Layer 5 of a small transformer language model trained on English Wikipedia (13 layers, counted from 0, width 128).
A neuron's activation on a vector x is GELU(weights . x + bias), where the dot is the dot product.
The model reads these tokens: " still" " have" " feel" "ings" " for" " each" " other" ".\n\n" "Ge" "org" "ie"

The vector x that enters this layer's MLP at each token. A number n stands for n times 0.048.
0 " still": 17 -27 18 12 -17 -1 9 7 -12 13 4 25 0 16 8 14 -8 -13 21 2 29 13 2 23 -18 -16 8 38 -8 -48 -3 -4 -39 -35 13 -48 -46 47 0 31 -9 22 24 -36 -36 -36 4 -11 -43 7 -61 14 1 -12 33 30 5 -2 5 1 -18 16 -19 45 4 49 9 31 8 -1 -12 49 -15 19 17 -19 13 -4 -75 11 -15 4 -34 24 -3 66 -38 3 -46 9 42 -10 -44 -20 -23 -16 30 -4 -50 -43 14 8 3 20 0 -8 -13 9 -16 32 39 46 -46 25 -5 -22 -1 34 67 9 -28 -23 -60 18 29 12 25 -29
1 " have": 21 9 -16 -6 -18 -32 12 -14 -52 21 -29 -1 -33 -3 17 41 -13 -45 24 0 5 -7 -12 37 -31 0 18 28 -37 -39 2 19 -58 -16 11 -22 -20 27 -2 -4 -7 -15 -3 7 -31 -3 -18 12 -22 7 -47 0 24 -19 -5 48 -8 3 14 8 -38 20 -17 16 14 43 43 58 32 -13 5 54 6 55 -2 -11 15 9 -21 25 53 -3 -10 -5 -49 51 -23 17 1 7 -11 -8 -16 20 -33 -19 -14 -22 -22 -49 29 -26 9 -2 -13 -43 2 -28 -14 33 41 62 3 36 -4 -37 3 17 46 -4 21 -10 -68 49 46 -1 16 -11
2 " feel": -6 1 -10 12 -11 -21 34 -3 -23 1 18 -10 16 -13 32 62 -26 -32 68 7 27 14 -18 31 -14 -16 24 20 -29 -33 9 13 -54 -14 30 12 -4 -5 -14 24 -44 37 -35 6 -34 -12 -33 -3 -48 -8 -21 -5 -15 -25 15 58 -5 44 16 12 -5 8 8 60 -32 16 31 -4 36 -14 3 37 21 51 43 -48 9 39 -30 -5 11 -19 18 -11 -15 59 -14 0 -26 8 18 -10 -9 38 -44 -39 -16 -3 -2 -23 8 -28 5 -19 10 -25 -32 -15 -29 -15 19 32 -23 47 -44 -24 -4 -10 52 -15 36 -31 -49 15 8 25 8 -25
3 "ings": -60 -23 -14 -13 -30 -28 21 6 -43 37 21 12 7 17 -15 39 -17 -8 52 2 38 8 -26 36 0 -1 35 48 -20 -4 7 43 -43 -11 11 24 28 29 -12 37 -42 57 -31 32 -22 -24 -33 -3 -44 7 -18 8 17 -18 14 29 -6 -15 18 32 -36 16 -9 26 4 31 30 24 5 5 28 6 -23 29 18 -20 -3 13 -11 -2 19 -7 8 -61 -37 19 1 -4 6 -4 14 -30 -36 -11 -15 -31 30 2 -2 -27 7 -18 47 29 -5 -15 -48 -42 -44 -14 13 7 -48 55 -19 -16 -14 -12 92 9 19 10 -59 -17 -39 -23 37 26
4 " for": -11 -15 -25 -2 -26 33 7 -8 -43 15 31 -1 -19 29 -12 12 4 -22 23 -7 6 -1 17 45 -31 4 31 -10 0 11 21 25 -46 18 20 -12 -19 38 -12 10 -31 23 -5 -17 -21 -21 -5 -7 -11 7 -23 39 -18 -1 17 40 21 33 16 12 -35 91 -24 24 15 70 37 40 -20 -13 -7 29 -8 1 23 -40 -9 22 17 12 -14 -17 32 -35 -34 36 -21 10 -58 -20 50 -31 14 -6 -11 -21 -9 -38 -24 -20 17 27 -3 41 -5 -60 -43 -41 -43 0 35 27 -42 51 -38 16 -40 -43 35 -1 11 -10 -16 -3 17 -6 -10 10
5 " each": -10 5 -28 2 -30 -8 -25 -14 -62 12 8 -25 11 32 -17 16 3 16 49 1 -6 43 -52 45 -40 -22 31 21 -54 18 59 -14 -50 -2 -13 -56 -21 11 -32 -10 -35 25 -4 -16 35 7 -40 -22 0 -12 -20 36 -27 19 31 32 0 41 -17 11 -20 36 0 6 -19 33 70 45 -8 -24 13 26 20 17 2 1 22 23 7 8 25 -14 26 16 -48 33 -42 -15 -15 3 9 -12 -5 -28 -43 -16 24 -10 -42 -3 -1 16 2 -4 22 -8 -36 15 -44 47 50 -8 11 -10 -20 -10 0 -31 45 3 -6 -6 -29 28 -11 56 15 7
6 " other": -36 14 -55 10 -39 -10 -27 20 -43 38 42 -29 -20 19 -13 19 -5 -27 50 -2 13 11 -40 52 -18 -39 -11 2 -58 41 45 -10 -45 -4 39 -31 26 7 -4 27 -6 21 16 23 21 12 -37 -14 -33 37 -36 1 -6 -24 56 28 -20 32 7 35 -8 19 -28 3 -16 -6 37 66 6 5 9 34 -22 23 17 -39 5 2 -17 19 2 13 -18 19 -38 26 -39 2 30 -20 10 -41 -26 -33 13 -22 27 2 -13 -42 -37 25 -11 -2 18 -8 -27 -16 -39 25 52 17 -12 17 -9 -2 16 -17 52 15 6 -65 -27 19 22 19 2 -11
7 ".\n\n": 14 29 -21 31 -26 -36 -30 -2 -23 6 5 9 -16 25 23 13 2 22 15 14 24 13 -34 4 -62 -11 23 11 23 -5 -3 24 -51 -20 47 -40 -22 2 -6 -29 -53 -21 -48 5 12 -9 25 -13 -4 10 -17 -15 0 -9 -27 3 -50 3 10 12 -27 68 -6 -28 -48 34 37 71 9 -13 40 35 -5 9 6 -31 -3 44 14 11 4 -2 37 -12 19 66 -7 10 -9 -27 15 -5 -1 -9 -15 -14 -7 -45 3 4 7 30 8 25 -11 -15 -24 -57 -71 2 50 12 -15 14 -6 -3 -44 -4 40 46 19 22 -37 7 31 -16 1 15
8 "Ge": -42 -3 -57 -32 35 -11 4 13 -7 -8 -6 8 -12 18 36 -10 3 30 38 31 1 41 7 -3 -31 -19 31 -20 -24 -32 1 12 -59 -41 38 -23 -11 7 6 -5 -35 7 -8 4 86 22 12 -15 17 10 -4 -21 -12 11 -41 35 -44 22 -27 15 11 43 14 -36 -31 -2 -1 45 -3 -9 -22 5 -10 49 -13 -32 -18 -10 7 18 -9 57 -7 -36 -1 57 -2 0 -18 -9 77 -31 -4 23 -24 -24 -50 -10 6 9 10 9 9 68 21 11 -64 -13 -56 11 22 34 -17 -25 -8 -9 8 -19 32 0 12 1 -18 17 16 27 -16 -14
9 "org": -37 16 -10 -26 8 -8 13 -26 -20 -19 -4 -29 -21 3 20 -13 -1 -4 28 0 -53 39 -17 12 25 39 7 -17 2 -7 -9 12 -36 -24 29 36 48 19 -32 69 -57 23 17 -12 65 37 30 24 15 4 -15 -16 7 -38 -2 -28 -48 -5 -10 -54 9 -12 -4 -13 -3 2 -16 18 28 -16 33 28 -8 34 26 5 -22 -8 7 55 36 57 10 -37 28 4 3 41 5 -17 -19 -5 -53 -12 -7 0 63 -13 14 -50 -24 -13 3 35 7 -19 -13 -13 -94 4 6 10 19 -28 -10 -7 14 -22 25 27 -51 -28 1 -37 8 37 11 17
10 "ie": -33 24 -18 20 -17 23 -12 0 6 36 -6 -14 -54 16 1 16 -7 15 29 -3 -51 47 -12 -15 7 3 54 6 -42 -42 3 -27 -32 -38 16 15 38 38 -16 7 -51 23 12 41 67 21 -44 -3 10 -11 1 9 -1 -23 19 33 14 -25 -10 9 0 -28 -15 -3 42 -7 -28 7 27 -10 -15 51 -38 -1 -11 -15 3 51 18 16 -6 5 -3 -1 -17 20 40 39 8 -10 13 -47 -21 -30 -22 -29 44 -2 12 -19 25 -19 25 42 -44 17 8 -70 -71 13 29 25 -11 21 -13 7 -61 -25 16 -3 -15 -60 -13 8 -10 42 13 48

Each question shows the input weights of one neuron of the MLP. A number n stands for n times 0.0041.

n361 (bias -0.053): -6 11 -22 -4 -5 10 -16 -4 -17 30 -14 -4 -3 48 1 3 10 7 -9 -11 11 10 -49 -25 10 16 -3 39 -11 20 18 -12 -5 53 -38 0 10 -13 -14 -32 20 3 -19 22 -16 9 5 50 -27 -17 -29 -27 -10 -12 2 25 -22 -24 23 24 63 -33 8 32 13 16 -21 -18 -15 -20 31 10 -33 -1 -12 34 3 29 -31 11 -27 8 -55 -35 16 0 10 17 -24 -13 -5 26 -9 15 4 -30 -30 -21 -10 -11 -19 23 17 8 12 -17 23 36 -4 40 -19 13 39 4 -25 10 29 3 -52 -8 17 -25 14 4 34 -10 -15 -14
It fires most on token 1 " have"

n252 (bias -0.093): 11 -16 -2 13 24 -49 -17 -4 -10 -16 13 40 6 -20 -6 -16 32 -23 14 30 7 -9 -16 23 1 -2 -44 20 24 -5 8 -19 16 -4 -37 -21 -14 1 -56 27 34 -13 -2 13 -9 -7 16 8 35 13 -11 -22 18 -41 -1 16 6 9 3 22 -12 -16 -28 5 17 7 32 -28 2 36 20 6 -30 10 -10 -12 -33 -16 1 28 35 -12 13 1 -4 23 -20 -8 45 32 3 9 12 -31 -3 -1 18 -10 11 33 15 13 -36 11 -16 -1 -17 -17 2 1 -28 -36 9 15 -35 6 9 -17 -7 -3 -21 -4 22 25 -30 -4 13 -20
On which token does it fire most, and how strongly? 6 " other", at about 0.15

n251 (bias -0.136): -9 -40 21 32 -15 9 44 -16 -11 33 27 1 11 6 18 31 -46 -22 55 23 2 -23 -17 -29 -9 -8 -14 -18 7 4 8 20 7 -16 -1 28 -2 28 18 -18 22 -20 10 13 -9 13 17 -10 -16 -16 16 21 14 -14 -28 -30 -14 -3 -4 -16 -5 -6 -13 19 -18 19 -30 -33 -9 -14 -9 5 25 64 27 6 42 1 -10 21 -7 25 -29 22 26 2 -28 16 -24 41 -29 4 4 5 -6 50 -23 -29 -52 -11 -26 -12 -12 -19 -20 2 -4 64 27 -56 32 -24 -66 -37 26 -14 -8 18 -37 -46 -23 19 -2 37 34 4 -19 30
Its three highest activations, in order, are on tokens 0 " still", 2 " feel", 1 " have"

n229 (bias -0.088): -1 7 12 15 28 12 6 -2 24 -8 -24 -14 11 16 -23 -9 14 -6 -27 11 23 11 -29 20 -13 -10 38 -6 -23 9 33 -21 5 24 -4 -3 19 17 9 3 -49 -32 26 29 8 -11 -3 0 -37 -3 -16 -16 26 -1 12 12 -8 31 10 -37 -7 1 -21 27 -21 19 26 12 -1 -2 30 -5 -37 -13 -44 11 10 -28 38 -12 -23 -20 1 -41 -27 11 -8 -50 -24 28 27 17 0 15 38 -2 -15 -1 -15 20 5 23 27 -38 4 -15 12 -8 26 -24 -50 1 18 -12 24 28 -23 43 -7 37 -3 -4 14 13 32 -20 -1 -19
Its three highest activations, in order, are on tokens 4 " for", 7 ".\n\n", 5 " each"

n472 (bias -0.085): 2 35 5 -14 -12 26 -31 13 12 -17 9 -4 -30 -15 31 46 4 -43 -4 42 31 2 -5 0 -7 26 -32 14 4 -10 16 -26 -10 -35 -26 39 0 -16 11 36 8 -18 28 -12 -13 2 -3 24 -22 35 6 -63 13 37 19 4 -25 47 4 28 7 -8 -19 -14 35 -16 -17 6 7 -16 -22 -2 -53 -47 38 7 5 -13 33 -1 56 -11 -6 22 8 -7 49 -18 23 9 8 22 -37 -28 -4 12 -14 -28 -3 -10 -21 1 -29 20 -20 1 -35 -1 46 -8 -13 -17 7 1 -28 23 -44 -29 -14 -27 6 7 -1 -22 7 3 -4 33
It fires most on token 10 "ie"

n253 (bias -0.087): -18 -12 -21 -11 -11 -6 -5 -2 -27 14 30 -13 2 5 16 -30 -10 -16 21 -9 -9 -16 13 10 -3 35 -20 -1 64 28 21 1 3 16 9 30 13 7 45 1 12 2 -3 -18 -7 -9 -3 -36 20 5 -13 -21 3 25 -27 -1 -16 38 32 -18 -41 17 -22 1 14 -27 39 18 -25 1 -5 -36 5 14 2 -20 52 -28 -31 -15 -6 -60 10 -15 5 -25 -23 -18 25 25 -1 29 -22 -41 25 -18 -40 14 -20 16 5 12 6 26 -34 17 -3 -9 38 12 8 -18 5 40 -5 -1 10 -14 7 -1 9 57 -22 -27 -5 -12 11 1
It fires most on token 3 "ings"

n193 (bias -0.094): 0 -8 -8 -7 39 -6 -38 -11 34 12 -18 20 24 -26 -8 46 -17 -49 -17 -30 -2 -15 15 -25 -14 -11 -5 -6 -32 -9 22 -40 23 -30 25 -3 -83 0 -16 36 5 47 30 -3 -69 -18 0 -19 22 -14 11 -5 8 3 23 -17 -7 5 5 15 -9 -15 -16 6 31 1 20 -7 31 29 33 -7 11 57 13 38 16 -13 8 -21 6 -7 22 2 -23 11 28 -3 45 -5 27 25 0 23 -10 19 -28 10 -5 -2 -48 -12 6 -4 71 16 -3 9 -3 -56 10 -29 -60 -32 -17 5 -36 -7 -7 25 -16 35 -55 11 7 -1 8 -8
Its three highest activations, in order, are on tokens 2 " feel", 0 " still", 3 "ings"

n266 (bias -0.078): -8 2 -19 -1 -22 5 5 -35 -14 10 38 16 -38 51 21 21 13 23 -22 -32 18 -6 19 -5 -2 6 -1 13 7 32 -10 -17 -20 -33 15 3 -28 -1 35 -13 -12 -9 9 -51 -35 -22 10 -23 9 11 3 -23 -17 2 -1 -4 -5 31 9 -44 2 -3 -9 -40 43 -7 -24 0 8 -14 19 5 -42 21 -25 -32 17 14 -14 24 -14 37 25 1 -3 -33 -20 9 48 -32 11 39 18 -13 -3 4 14 -10 27 36 18 2 1 -13 1 -19 1 6 -7 -13 10 45 -2 49 -5 -17 -26 10 -47 3 -5 -8 17 -14 7 -23 37 34
Its three highest activations, in order, are on tokens 7 ".\n\n", 4 " for", 10 "ie"

n254 (bias -0.111): -8 10 27 -32 -35 -47 19 39 15 12 -8 -8 -34 -9 -14 -26 18 17 -12 -19 -8 0 -35 -8 17 -36 23 -1 0 -50 -9 -6 -23 7 20 3 21 -40 9 24 16 -14 -1 -19 0 -20 -2 24 6 27 12 -4 3 -16 -10 -18 13 -3 4 -43 3 -6 -17 -9 4 -22 5 -26 1 -25 39 -16 -25 -57 -7 47 18 -18 19 -1 67 41 -1 -14 1 11 14 35 7 -21 17 31 19 0 10 34 47 31 19 6 -1 26 -14 -9 11 11 33 4 -47 -9 -13 -11 -5 -13 -14 -18 3 1 -38 24 -2 7 25 -3 6 13 12 -50
It fires most on token 9 "org"

n274 (bias -0.117): 19 -9 25 9 26 -21 -8 -15 -23 -39 -6 29 -5 0 -30 -1 26 -17 -27 8 -17 -6 33 31 -28 29 20 -10 -26 38 -17 -6 43 -37 11 44 -28 -10 18 -23 11 0 -16 41 6 22 43 10 -18 -21 3 -21 -20 -41 8 -12 25 0 5 18 -4 14 -5 -5 -37 12 -2 -34 -25 7 -35 -25 -14 19 6 19 -38 -4 10 -18 21 15 7 6 -2 -19 32 1 -21 14 33 -18 16 -47 22 25 19 34 16 13 17 36 -18 -41 -5 -29 -24 16 16 3 29 24 -22 -3 -8 40 -33 -18 -8 -5 27 12 -7 -38 32 -29 27 -13
It fires most on token 4 " for"

n307 (bias -0.069): 18 -26 10 12 17 12 -16 -15 24 6 5 -23 -37 -12 -6 3 10 45 -11 -30 3 1 -13 -18 16 31 -21 12 -9 28 -20 -16 -10 20 -3 -14 -12 31 -32 41 7 -7 27 28 -3 24 -17 24 -1 -21 1 13 40 21 37 -14 15 -38 -15 57 -1 12 15 13 5 -3 -19 15 -3 -3 -13 -13 -46 -36 12 -7 -27 2 25 37 41 17 33 -47 -42 -18 7 -23 -5 50 -11 -27 -23 -31 16 -22 13 -21 -17 -2 -28 -2 14 -29 44 -11 4 30 26 -5 34 -38 -6 16 -16 -7 29 -26 -23 3 11 7 -35 11 -9 15 -3 -21
It fires most on token 6 " other"

n396 (bias -0.078): -29 -7 10 30 15 -5 -1 31 35 18 17 11 -9 -10 1 10 20 -30 -2 13 4 -4 -9 5 6 -21 -10 9 13 23 12 15 -4 -24 -20 -33 -3 12 -9 21 13 8 18 17 15 -50 -6 31 -11 -29 2 -1 -9 11 41 1 6 -39 -1 -13 -12 -2 35 10 -11 46 -2 -34 -7 12 6 -5 26 27 43 1 -3 15 -6 -12 -43 16 6 -5 5 -22 -36 1 -4 -4 -29 -19 -14 -24 -32 39 9 39 2 29 -1 -21 -5 28 -27 -38 36 11 24 -13 -17 14 33 -5 8 -39 -4 -25 2 -7 -29 14 -6 -13 10 -70 -31 -29
On which two tokens does it fire most, strongest first? 0 " still", 3 "ings"

n510 (bias -0.149): -1 4 37 17 6 -4 10 -17 -21 23 -8 -15 4 -7 -27 0 2 19 -26 -5 -1 17 3 -55 24 -7 -15 3 11 60 76 47 42 -45 9 -31 -5 48 -7 -29 -41 -23 39 -17 -19 15 -17 1 14 5 -89 -21 -30 -13 22 -8 -26 -15 -2 39 -4 -1 43 12 10 -34 -10 19 35 -11 -16 9 34 11 -14 7 -20 -32 -40 32 29 -5 -48 1 8 -4 8 -7 -9 -7 -5 -10 40 16 42 -22 -6 -5 3 -19 -16 -20 -2 -39 12 -1 8 4 14 25 -10 21 -12 2 17 -28 57 15 -25 5 26 23 20 -28 -44 28 -24 -14
On which two tokens does it fire most, strongest first? 6 " other", 0 " still"

n278 (bias -0.114): 7 9 -46 -11 -49 32 19 7 -11 -12 22 -45 3 -19 1 6 -15 4 -16 -7 17 -10 -9 -2 22 -21 6 13 -6 48 -10 -50 30 -1 20 -40 18 7 5 -42 -5 -22 22 5 8 5 -8 15 -22 21 3 -12 4 -20 12 0 0 -8 -10 30 24 -18 -4 16 31 -2 39 -46 8 20 -1 12 41 10 -34 -22 -2 -13 -26 -23 3 -6 -13 -1 -24 38 0 10 35 19 -23 -15 4 16 20 15 32 -23 -4 -27 -11 12 56 -24 23 -2 20 31 7 11 4 -3 10 -37 -12 -15 -20 40 -10 3 1 -8 -29 5 -43 -22 -3 -15
On which token does it fire most, and how strongly? 6 " other", at about 2.1

n153 (bias -0.148): 3 4 -15 20 -22 22 -55 -28 -6 -15 -70 -11 11 -63 15 -35 27 -25 -2 14 51 5 -8 19 1 8 -12 -21 3 8 1 -23 -13 -30 21 -54 7 1 15 -33 -16 36 1 23 -40 -12 -4 -18 -19 -26 -8 22 -20 -25 -14 44 -8 -12 36 25 4 -28 23 -23 10 26 13 10 14 24 -39 25 -13 3 3 -11 -4 -18 17 -44 -33 19 26 -15 -1 -6 12 34 -13 44 -9 10 -19 -35 22 24 46 36 -8 25 -24 6 7 10 9 4 8 9 7 3 -50 26 7 33 -8 4 41 12 -4 2 1 -13 8 -20 -3 -11 30 -59
It fires most on token 0 " still"

n119 (bias -0.141): -21 -4 9 32 -47 -8 -1 -24 18 13 -16 -22 0 -47 -23 14 -17 -34 -27 32 28 -34 -6 1 28 -30 -20 -23 27 26 -13 32 -9 -2 -28 -26 25 7 -19 -21 -39 -9 27 -16 48 -9 -8 -3 8 28 35 -27 41 56 18 17 17 -5 3 17 1 9 24 34 -15 -60 -46 -1 -6 -14 -6 17 17 23 25 -1 -26 19 11 18 1 -20 2 13 -21 -8 12 -32 -32 7 -16 -34 46 -12 -31 5 33 15 -11 15 25 18 -33 44 11 27 3 -10 -14 -13 -29 7 4 -48 22 -2 -19 22 14 -37 5 22 -6 -2 -19 17 10 -21
It fires most on token 10 "ie"

n185 (bias -0.092): 10 3 2 -75 -5 42 -15 -5 -7 24 -6 13 -18 -29 22 17 -9 -5 6 -24 24 17 -13 0 12 -30 13 -3 46 18 6 -3 -28 -19 -28 -12 3 -22 -26 42 18 13 -6 17 -36 22 2 15 -29 -28 15 57 -6 12 -13 24 -5 1 20 -17 -15 -23 10 -17 1 -23 34 26 4 -48 39 16 10 -26 -15 -1 -19 -28 -19 13 11 0 23 3 21 36 12 -6 48 -7 -5 49 -41 37 17 -11 -13 21 -11 4 -35 7 9 -32 -14 -41 21 13 42 -17 -11 39 -23 -17 -51 -21 42 28 -30 20 7 9 -49 -10 -2 10 27 -7
On which two tokens does it fire most, strongest first? 1 " have", 2 " feel"